Layer 2 of a small transformer language model trained on English Wikipedia (14 layers, counted from 0, width 64).
Take only the direct path to the model's output, skipping the later layers: a vector added to the residual stream pushes a token's score in proportion to its dot product with that token's output vector.

Output vectors of the tokens that the questions are about. A number n stands for (n - 128) times 0.018.
" %": 68, 167, 123, 112, 146, 118, 49, 152, 86, 88, 157, 128, 189, 87, 60, 102, 133, 103, 51, 147, 149, 18, 166, 168, 165, 157, 156, 149, 222, 145, 129, 80, 157, 147, 194, 147, 62, 164, 61, 148, 195, 180, 83, 132, 145, 157, 124, 112, 81, 149, 138, 115, 107, 160, 166, 127, 97, 135, 119, 121, 225, 117, 117, 97
"ography": 112, 184, 160, 62, 111, 75, 123, 109, 116, 95, 215, 56, 158, 188, 81, 99, 148, 96, 84, 141, 147, 118, 197, 154, 151, 106, 150, 131, 170, 132, 112, 92, 150, 39, 84, 159, 178, 106, 133, 120, 103, 152, 119, 132, 175, 205, 139, 74, 81, 145, 119, 106, 114, 166, 211, 186, 90, 192, 166, 229, 157, 109, 121, 103
"vious": 127, 113, 165, 132, 173, 55, 102, 131, 88, 89, 172, 146, 140, 126, 133, 18, 200, 107, 101, 105, 154, 81, 185, 150, 175, 92, 118, 145, 115, 140, 84, 114, 125, 134, 114, 188, 151, 85, 68, 171, 176, 176, 104, 109, 184, 192, 93, 147, 76, 176, 154, 109, 155, 217, 137, 102, 86, 43, 127, 191, 178, 92, 112, 121
"cept": 130, 169, 156, 36, 132, 100, 67, 97, 122, 135, 193, 88, 130, 94, 95, 57, 147, 90, 79, 135, 140, 61, 157, 159, 149, 137, 105, 123, 188, 120, 107, 127, 179, 117, 133, 167, 140, 154, 66, 176, 76, 167, 151, 102, 150, 147, 179, 112, 98, 182, 170, 121, 77, 157, 180, 98, 90, 84, 146, 206, 140, 98, 79, 148
"her": 118, 247, 146, 110, 93, 52, 172, 139, 94, 189, 185, 92, 178, 119, 99, 127, 136, 135, 71, 178, 128, 129, 133, 117, 130, 162, 47, 90, 206, 150, 110, 101, 195, 53, 154, 95, 158, 97, 67, 129, 125, 112, 170, 110, 146, 165, 105, 138, 100, 120, 209, 81, 144, 130, 142, 89, 85, 100, 130, 141, 158, 107, 130, 112
"ment": 112, 109, 108, 153, 130, 124, 92, 102, 97, 137, 204, 112, 138, 181, 69, 182, 113, 151, 22, 173, 133, 139, 128, 183, 191, 65, 45, 75, 138, 119, 85, 95, 174, 122, 103, 132, 172, 114, 47, 99, 105, 171, 124, 113, 129, 160, 180, 136, 95, 101, 122, 10, 126, 186, 202, 139, 138, 30, 132, 126, 89, 65, 123, 190
");": 157, 181, 143, 149, 88, 119, 121, 105, 169, 118, 128, 119, 149, 174, 133, 142, 81, 181, 143, 96, 141, 96, 161, 150, 64, 37, 96, 166, 159, 157, 83, 113, 175, 148, 148, 197, 121, 115, 89, 108, 148, 144, 87, 93, 55, 138, 135, 135, 113, 142, 131, 32, 178, 184, 102, 88, 77, 125, 219, 219, 177, 173, 144, 132
"ous": 131, 137, 178, 80, 137, 103, 125, 88, 95, 110, 136, 67, 138, 199, 48, 206, 104, 164, 103, 175, 124, 100, 179, 180, 110, 48, 86, 159, 169, 119, 91, 117, 209, 95, 64, 128, 111, 29, 61, 149, 108, 137, 127, 116, 96, 147, 134, 84, 84, 81, 135, 118, 103, 125, 150, 154, 124, 100, 123, 155, 146, 39, 87, 120

Output weights of attention head 0. The head adds the sum of these rows, row i times number i of z. A number n stands for (n - 128) times 0.0052.
o0: 144, 136, 134, 129, 117, 129, 89, 122, 124, 88, 138, 144, 150, 153, 147, 134, 136, 168, 134, 98, 141, 148, 198, 81, 125, 101, 164, 143, 129, 148, 107, 169, 112, 170, 82, 164, 79, 134, 232, 110, 122, 109, 87, 97, 145, 102, 66, 140, 176, 206, 118, 134, 122, 111, 159, 74, 76, 113, 177, 125, 146, 79, 203, 52
o1: 103, 160, 129, 115, 168, 43, 94, 106, 120, 115, 110, 100, 116, 147, 152, 140, 140, 90, 158, 153, 139, 112, 99, 131, 183, 151, 132, 105, 79, 148, 55, 161, 103, 135, 101, 112, 138, 69, 115, 106, 143, 174, 69, 145, 152, 181, 108, 166, 92, 139, 149, 167, 134, 118, 31, 131, 164, 152, 131, 124, 171, 166, 91, 105
o2: 139, 116, 142, 83, 112, 186, 151, 76, 171, 104, 122, 91, 109, 71, 106, 86, 89, 182, 70, 140, 165, 171, 201, 89, 187, 104, 132, 116, 118, 169, 130, 124, 163, 147, 142, 113, 97, 107, 153, 192, 135, 92, 123, 159, 167, 165, 154, 167, 114, 84, 121, 124, 136, 118, 190, 109, 92, 141, 41, 53, 149, 154, 112, 92
o3: 124, 151, 153, 180, 133, 113, 164, 72, 133, 144, 81, 81, 148, 115, 107, 146, 82, 174, 149, 117, 210, 152, 91, 95, 65, 122, 138, 103, 226, 130, 174, 176, 125, 105, 73, 93, 131, 121, 162, 133, 123, 135, 91, 145, 150, 86, 127, 147, 148, 153, 99, 68, 145, 104, 135, 114, 203, 88, 191, 152, 123, 137, 120, 128
o4: 166, 39, 104, 147, 81, 137, 164, 132, 171, 154, 129, 29, 141, 73, 81, 169, 80, 122, 150, 150, 137, 138, 71, 195, 135, 146, 127, 111, 68, 166, 182, 146, 131, 134, 121, 152, 130, 110, 157, 108, 98, 82, 80, 68, 103, 125, 114, 164, 142, 138, 126, 103, 118, 137, 77, 99, 105, 169, 68, 97, 129, 120, 108, 89
o5: 128, 118, 116, 144, 154, 90, 178, 159, 153, 97, 122, 155, 130, 197, 108, 116, 107, 131, 95, 134, 157, 150, 51, 123, 168, 87, 99, 80, 185, 86, 128, 67, 150, 178, 162, 147, 105, 159, 76, 154, 127, 157, 144, 117, 109, 148, 183, 130, 52, 154, 113, 108, 183, 95, 145, 74, 123, 63, 136, 201, 98, 105, 106, 98
o6: 161, 76, 93, 128, 139, 204, 136, 177, 157, 133, 170, 172, 151, 45, 125, 121, 89, 182, 84, 156, 210, 157, 178, 75, 157, 76, 143, 60, 63, 101, 114, 123, 124, 98, 143, 113, 164, 85, 145, 128, 81, 174, 68, 173, 180, 147, 99, 121, 103, 72, 112, 147, 148, 143, 125, 138, 135, 115, 131, 129, 150, 121, 88, 144
o7: 136, 124, 114, 193, 117, 179, 82, 125, 107, 106, 46, 93, 118, 121, 95, 100, 100, 125, 104, 116, 162, 131, 113, 179, 108, 169, 134, 171, 158, 124, 176, 174, 104, 154, 140, 82, 146, 105, 80, 194, 116, 119, 137, 90, 172, 115, 162, 59, 169, 80, 144, 129, 99, 141, 188, 97, 124, 115, 114, 135, 97, 165, 134, 140
o8: 145, 168, 100, 128, 114, 174, 121, 165, 67, 107, 127, 136, 152, 154, 188, 95, 138, 135, 154, 64, 100, 143, 74, 128, 154, 176, 137, 140, 117, 164, 99, 118, 98, 127, 152, 112, 163, 150, 82, 95, 104, 113, 124, 108, 181, 113, 170, 32, 111, 116, 147, 119, 110, 93, 130, 69, 128, 174, 83, 19, 177, 106, 126, 68
o9: 78, 111, 129, 174, 144, 125, 96, 173, 154, 142, 133, 107, 143, 171, 83, 120, 88, 172, 141, 132, 100, 141, 107, 78, 138, 108, 145, 185, 154, 101, 42, 191, 86, 140, 155, 97, 80, 161, 174, 100, 131, 135, 196, 80, 96, 177, 126, 99, 110, 90, 124, 92, 114, 112, 91, 94, 226, 164, 115, 95, 107, 113, 147, 190
o10: 140, 178, 166, 149, 168, 118, 105, 86, 141, 207, 158, 111, 189, 76, 155, 96, 154, 119, 144, 98, 154, 111, 156, 81, 81, 191, 143, 93, 99, 114, 110, 177, 87, 63, 118, 108, 120, 148, 95, 156, 156, 144, 155, 150, 185, 101, 66, 141, 185, 160, 110, 88, 68, 145, 112, 124, 67, 111, 58, 89, 161, 149, 119, 202
o11: 96, 113, 113, 123, 142, 88, 86, 96, 121, 104, 169, 166, 129, 52, 132, 67, 86, 177, 138, 79, 137, 138, 143, 120, 110, 101, 159, 190, 163, 151, 165, 134, 93, 157, 138, 117, 87, 95, 83, 72, 110, 96, 145, 129, 136, 117, 138, 82, 117, 108, 108, 175, 160, 131, 118, 155, 114, 127, 113, 96, 107, 136, 169, 186
o12: 99, 131, 92, 156, 126, 162, 167, 144, 107, 117, 84, 137, 50, 125, 60, 119, 148, 139, 147, 198, 115, 128, 128, 113, 89, 149, 129, 115, 112, 187, 183, 109, 174, 85, 129, 86, 126, 102, 226, 99, 137, 132, 122, 115, 126, 193, 103, 169, 134, 69, 140, 126, 124, 186, 121, 80, 183, 193, 100, 136, 152, 80, 135, 139
o13: 119, 98, 116, 176, 112, 94, 220, 140, 102, 106, 163, 97, 138, 116, 126, 131, 48, 167, 127, 154, 62, 113, 123, 113, 88, 142, 190, 102, 59, 173, 157, 114, 193, 150, 168, 123, 91, 187, 129, 104, 101, 100, 76, 98, 167, 111, 128, 172, 184, 76, 26, 75, 86, 135, 119, 126, 183, 107, 94, 149, 89, 169, 64, 114
o14: 97, 139, 93, 158, 132, 160, 95, 192, 155, 148, 102, 150, 122, 54, 149, 108, 100, 156, 158, 123, 103, 72, 71, 101, 76, 97, 172, 135, 103, 134, 61, 114, 123, 174, 180, 110, 95, 122, 99, 132, 130, 76, 108, 147, 128, 108, 82, 169, 154, 122, 163, 139, 140, 198, 132, 162, 141, 100, 177, 100, 116, 110, 174, 54
o15: 145, 118, 81, 118, 94, 155, 153, 140, 123, 83, 152, 174, 183, 189, 127, 92, 97, 165, 212, 145, 104, 111, 138, 156, 107, 116, 202, 143, 125, 125, 91, 126, 143, 165, 178, 151, 178, 108, 142, 63, 87, 186, 149, 109, 149, 72, 172, 84, 166, 108, 108, 101, 46, 93, 159, 113, 113, 121, 133, 95, 73, 92, 51, 110
o16: 116, 150, 177, 168, 86, 99, 131, 104, 112, 206, 123, 163, 120, 102, 133, 149, 121, 141, 184, 183, 174, 106, 114, 173, 201, 156, 117, 138, 125, 192, 127, 153, 102, 121, 85, 110, 138, 145, 137, 192, 161, 44, 103, 124, 121, 128, 144, 122, 76, 88, 125, 142, 94, 117, 64, 101, 111, 107, 157, 108, 158, 160, 97, 86
o17: 117, 130, 162, 204, 135, 88, 129, 146, 150, 116, 142, 128, 172, 91, 99, 144, 149, 114, 148, 78, 103, 144, 104, 101, 104, 138, 118, 183, 63, 92, 158, 55, 93, 123, 178, 129, 173, 125, 91, 148, 68, 168, 105, 147, 106, 148, 63, 207, 158, 125, 119, 130, 62, 92, 118, 135, 78, 80, 93, 155, 137, 157, 105, 135
o18: 59, 110, 196, 113, 134, 106, 135, 81, 198, 135, 102, 122, 187, 89, 172, 133, 67, 73, 92, 116, 165, 172, 200, 117, 63, 172, 147, 138, 196, 90, 61, 109, 169, 128, 151, 131, 113, 125, 146, 133, 65, 129, 114, 147, 144, 139, 118, 184, 115, 122, 126, 153, 121, 109, 129, 95, 147, 113, 74, 118, 161, 51, 114, 85
o19: 143, 131, 135, 149, 114, 66, 83, 123, 113, 134, 131, 109, 230, 136, 95, 159, 134, 172, 110, 116, 97, 94, 92, 166, 172, 119, 92, 128, 185, 131, 86, 172, 87, 124, 152, 67, 144, 106, 131, 99, 150, 170, 57, 100, 137, 226, 108, 173, 127, 190, 94, 113, 137, 182, 119, 158, 141, 154, 134, 111, 101, 198, 140, 156
o20: 92, 124, 130, 111, 79, 140, 115, 160, 96, 176, 86, 110, 125, 146, 81, 169, 149, 126, 126, 75, 96, 127, 126, 175, 155, 135, 87, 124, 116, 144, 113, 151, 144, 114, 125, 123, 165, 114, 141, 120, 156, 126, 183, 176, 118, 162, 122, 163, 122, 188, 141, 49, 171, 137, 145, 146, 107, 142, 233, 39, 72, 102, 127, 113
o21: 127, 109, 137, 133, 72, 151, 65, 157, 75, 124, 132, 100, 112, 201, 114, 139, 158, 145, 142, 163, 103, 100, 145, 112, 125, 139, 141, 124, 138, 113, 112, 117, 92, 148, 104, 139, 157, 167, 99, 144, 161, 156, 101, 127, 98, 110, 116, 138, 161, 132, 104, 161, 180, 106, 141, 161, 87, 162, 112, 139, 146, 127, 109, 114
o22: 123, 107, 186, 108, 66, 168, 149, 138, 129, 157, 121, 107, 126, 128, 125, 109, 130, 92, 145, 99, 34, 143, 95, 146, 91, 159, 159, 126, 124, 140, 111, 89, 135, 113, 150, 85, 136, 60, 149, 184, 112, 199, 66, 106, 117, 177, 145, 116, 88, 47, 202, 109, 176, 126, 144, 50, 125, 39, 152, 136, 186, 159, 103, 192
o23: 121, 149, 84, 197, 114, 192, 206, 44, 190, 123, 88, 135, 138, 158, 171, 138, 134, 209, 149, 134, 7, 217, 59, 140, 89, 185, 137, 131, 137, 96, 123, 113, 170, 188, 99, 138, 129, 124, 139, 60, 154, 82, 117, 159, 112, 169, 92, 138, 102, 101, 134, 82, 197, 125, 66, 133, 132, 195, 112, 184, 91, 98, 111, 128
o24: 113, 92, 122, 158, 132, 113, 123, 91, 202, 156, 125, 156, 86, 112, 92, 177, 153, 124, 164, 201, 149, 165, 96, 143, 105, 137, 101, 151, 73, 122, 182, 103, 93, 127, 153, 82, 135, 145, 134, 97, 125, 121, 147, 153, 143, 101, 49, 138, 162, 101, 173, 55, 160, 108, 122, 99, 103, 121, 152, 114, 100, 169, 47, 48
o25: 104, 143, 96, 75, 126, 104, 180, 137, 117, 128, 119, 88, 137, 136, 156, 83, 173, 115, 120, 167, 113, 124, 161, 115, 149, 210, 138, 127, 170, 83, 84, 72, 156, 85, 127, 107, 113, 125, 133, 129, 70, 118, 98, 155, 106, 76, 115, 155, 128, 155, 196, 145, 119, 192, 100, 123, 140, 145, 154, 114, 58, 103, 78, 90
o26: 84, 130, 123, 88, 138, 57, 154, 124, 186, 118, 117, 138, 108, 88, 151, 183, 141, 155, 193, 167, 168, 120, 143, 188, 118, 59, 166, 154, 127, 111, 205, 64, 130, 148, 86, 110, 158, 154, 92, 152, 163, 142, 100, 77, 171, 156, 87, 80, 93, 145, 87, 172, 88, 102, 132, 98, 71, 146, 119, 108, 141, 150, 115, 205
o27: 140, 169, 101, 112, 129, 127, 89, 146, 166, 93, 155, 108, 148, 95, 164, 109, 148, 194, 131, 80, 110, 166, 75, 140, 119, 81, 176, 125, 145, 90, 134, 93, 118, 105, 95, 92, 83, 89, 150, 134, 79, 87, 139, 155, 145, 221, 146, 130, 138, 110, 155, 126, 128, 111, 172, 114, 85, 157, 131, 133, 38, 55, 133, 154
o28: 113, 91, 59, 131, 117, 80, 124, 84, 83, 134, 120, 132, 111, 134, 127, 98, 107, 96, 111, 84, 136, 141, 183, 171, 125, 128, 164, 31, 133, 158, 55, 78, 63, 116, 137, 133, 142, 143, 150, 112, 82, 157, 101, 167, 154, 148, 144, 138, 113, 135, 93, 160, 167, 82, 100, 106, 89, 133, 86, 168, 179, 138, 104, 168
o29: 137, 156, 121, 95, 112, 148, 192, 110, 159, 80, 120, 172, 123, 100, 178, 171, 93, 113, 141, 135, 120, 214, 120, 81, 192, 94, 182, 146, 28, 69, 87, 145, 66, 133, 149, 225, 63, 94, 179, 149, 99, 84, 128, 130, 124, 137, 88, 109, 151, 96, 179, 140, 151, 111, 123, 150, 151, 140, 155, 125, 52, 190, 190, 178
o30: 89, 141, 78, 106, 121, 145, 165, 166, 129, 144, 128, 146, 118, 132, 78, 107, 177, 67, 132, 104, 46, 137, 135, 99, 138, 149, 170, 148, 136, 111, 83, 140, 117, 41, 79, 98, 110, 124, 129, 123, 112, 145, 117, 140, 199, 128, 140, 121, 67, 122, 97, 162, 138, 89, 128, 145, 110, 110, 146, 106, 83, 169, 131, 93
o31: 124, 80, 155, 187, 173, 134, 125, 103, 162, 144, 122, 148, 120, 106, 176, 136, 146, 181, 129, 119, 87, 57, 149, 135, 152, 122, 93, 140, 128, 60, 106, 99, 77, 160, 121, 105, 167, 143, 155, 136, 178, 181, 150, 134, 133, 102, 124, 179, 185, 105, 139, 94, 78, 77, 108, 177, 125, 131, 150, 134, 151, 180, 130, 217

Each question shows a token from some text and the vector z that the head gathered there. A number n stands for (n - 128) times 0.026.

"es": 175, 148, 160, 135, 146, 157, 163, 105, 150, 187, 85, 158, 177, 155, 143, 156, 109, 138, 192, 113, 104, 105, 94, 85, 111, 102, 152, 139, 127, 71, 95, 133
Which three tokens does it push up most, strongest first? " %", "ous", "ment"

" personal": 91, 124, 147, 145, 141, 113, 147, 153, 119, 143, 151, 152, 157, 158, 128, 126, 128, 143, 161, 138, 133, 99, 150, 116, 120, 105, 120, 150, 164, 125, 115, 118
Which three tokens does it push up most, strongest first? "ment", "her", " %"

" father": 126, 122, 139, 134, 162, 97, 158, 114, 179, 136, 115, 149, 150, 129, 119, 145, 146, 115, 145, 112, 119, 116, 126, 125, 135, 139, 157, 140, 169, 128, 111, 111
Pushed down most: ");"

" C": 113, 142, 124, 115, 147, 136, 92, 121, 182, 139, 149, 120, 136, 130, 117, 116, 128, 125, 164, 145, 118, 125, 162, 133, 103, 154, 88, 107, 124, 93, 151, 90
Which three tokens does it push up most, strongest first? "her", " %", "cept"

"vel": 107, 174, 65, 139, 68, 94, 109, 120, 183, 162, 196, 120, 103, 62, 135, 130, 165, 81, 130, 199, 147, 132, 127, 64, 93, 196, 101, 95, 101, 38, 167, 138
Pushed up most: " %"

" and": 126, 101, 137, 136, 124, 125, 119, 140, 129, 118, 160, 154, 122, 123, 144, 113, 134, 125, 139, 113, 123, 108, 115, 102, 123, 114, 126, 156, 157, 118, 123, 122
Which three tokens does it push up most, strongest first? "cept", " %", "vious"

"e": 35, 145, 141, 100, 158, 124, 100, 151, 199, 148, 134, 111, 148, 163, 131, 107, 105, 120, 155, 118, 80, 99, 191, 129, 110, 217, 53, 100, 113, 142, 126, 84
Pushed up most: "her"

"ory": 140, 109, 138, 130, 155, 158, 147, 105, 95, 127, 76, 121, 110, 169, 131, 182, 83, 134, 127, 94, 131, 118, 157, 184, 138, 103, 105, 90, 176, 219, 157, 146
Which two tokens does it push up most, strongest first? ");", "ment"

" Martin": 114, 127, 116, 103, 140, 104, 164, 158, 153, 148, 118, 115, 178, 184, 166, 177, 99, 150, 179, 107, 106, 121, 119, 142, 123, 167, 113, 167, 121, 144, 150, 103
Pushed down most: "vious"

"eball": 134, 128, 140, 126, 153, 118, 161, 115, 126, 125, 136, 110, 190, 175, 196, 174, 98, 152, 129, 94, 159, 120, 130, 134, 141, 147, 77, 135, 139, 130, 143, 102
Pushed down most: "cept"

"ool": 119, 114, 114, 110, 145, 148, 128, 134, 129, 111, 83, 139, 163, 148, 153, 173, 110, 105, 141, 106, 81, 129, 151, 194, 103, 152, 132, 158, 126, 129, 137, 82
Which two tokens does it push up most, strongest first? "ous", ");"

"ent": 173, 97, 80, 151, 92, 129, 38, 124, 91, 117, 145, 192, 112, 115, 107, 162, 123, 138, 140, 170, 175, 108, 103, 92, 158, 82, 194, 134, 160, 120, 132, 148
Pushed up most: ");"

" born": 99, 139, 122, 131, 140, 114, 162, 135, 129, 136, 135, 136, 153, 141, 116, 151, 125, 137, 112, 115, 110, 122, 140, 111, 132, 100, 163, 136, 145, 101, 114, 129
Which three tokens does it push up most, strongest first? "ment", "ous", " %"

" to": 86, 139, 135, 143, 141, 117, 180, 142, 128, 146, 130, 145, 143, 137, 121, 154, 133, 120, 107, 99, 116, 122, 139, 111, 141, 91, 169, 140, 132, 103, 113, 132
Which two tokens does it push up most, strongest first? "ment", "ous"

" in": 134, 142, 151, 128, 121, 127, 155, 150, 114, 80, 126, 134, 145, 123, 104, 109, 108, 106, 114, 107, 117, 115, 133, 102, 136, 132, 120, 135, 140, 135, 127, 101
Pushed up most: "ography"

" Ann": 135, 121, 112, 147, 105, 111, 139, 148, 135, 152, 157, 134, 131, 157, 145, 136, 111, 139, 143, 122, 116, 120, 119, 106, 123, 152, 104, 164, 147, 147, 139, 136
Pushed down most: "ous"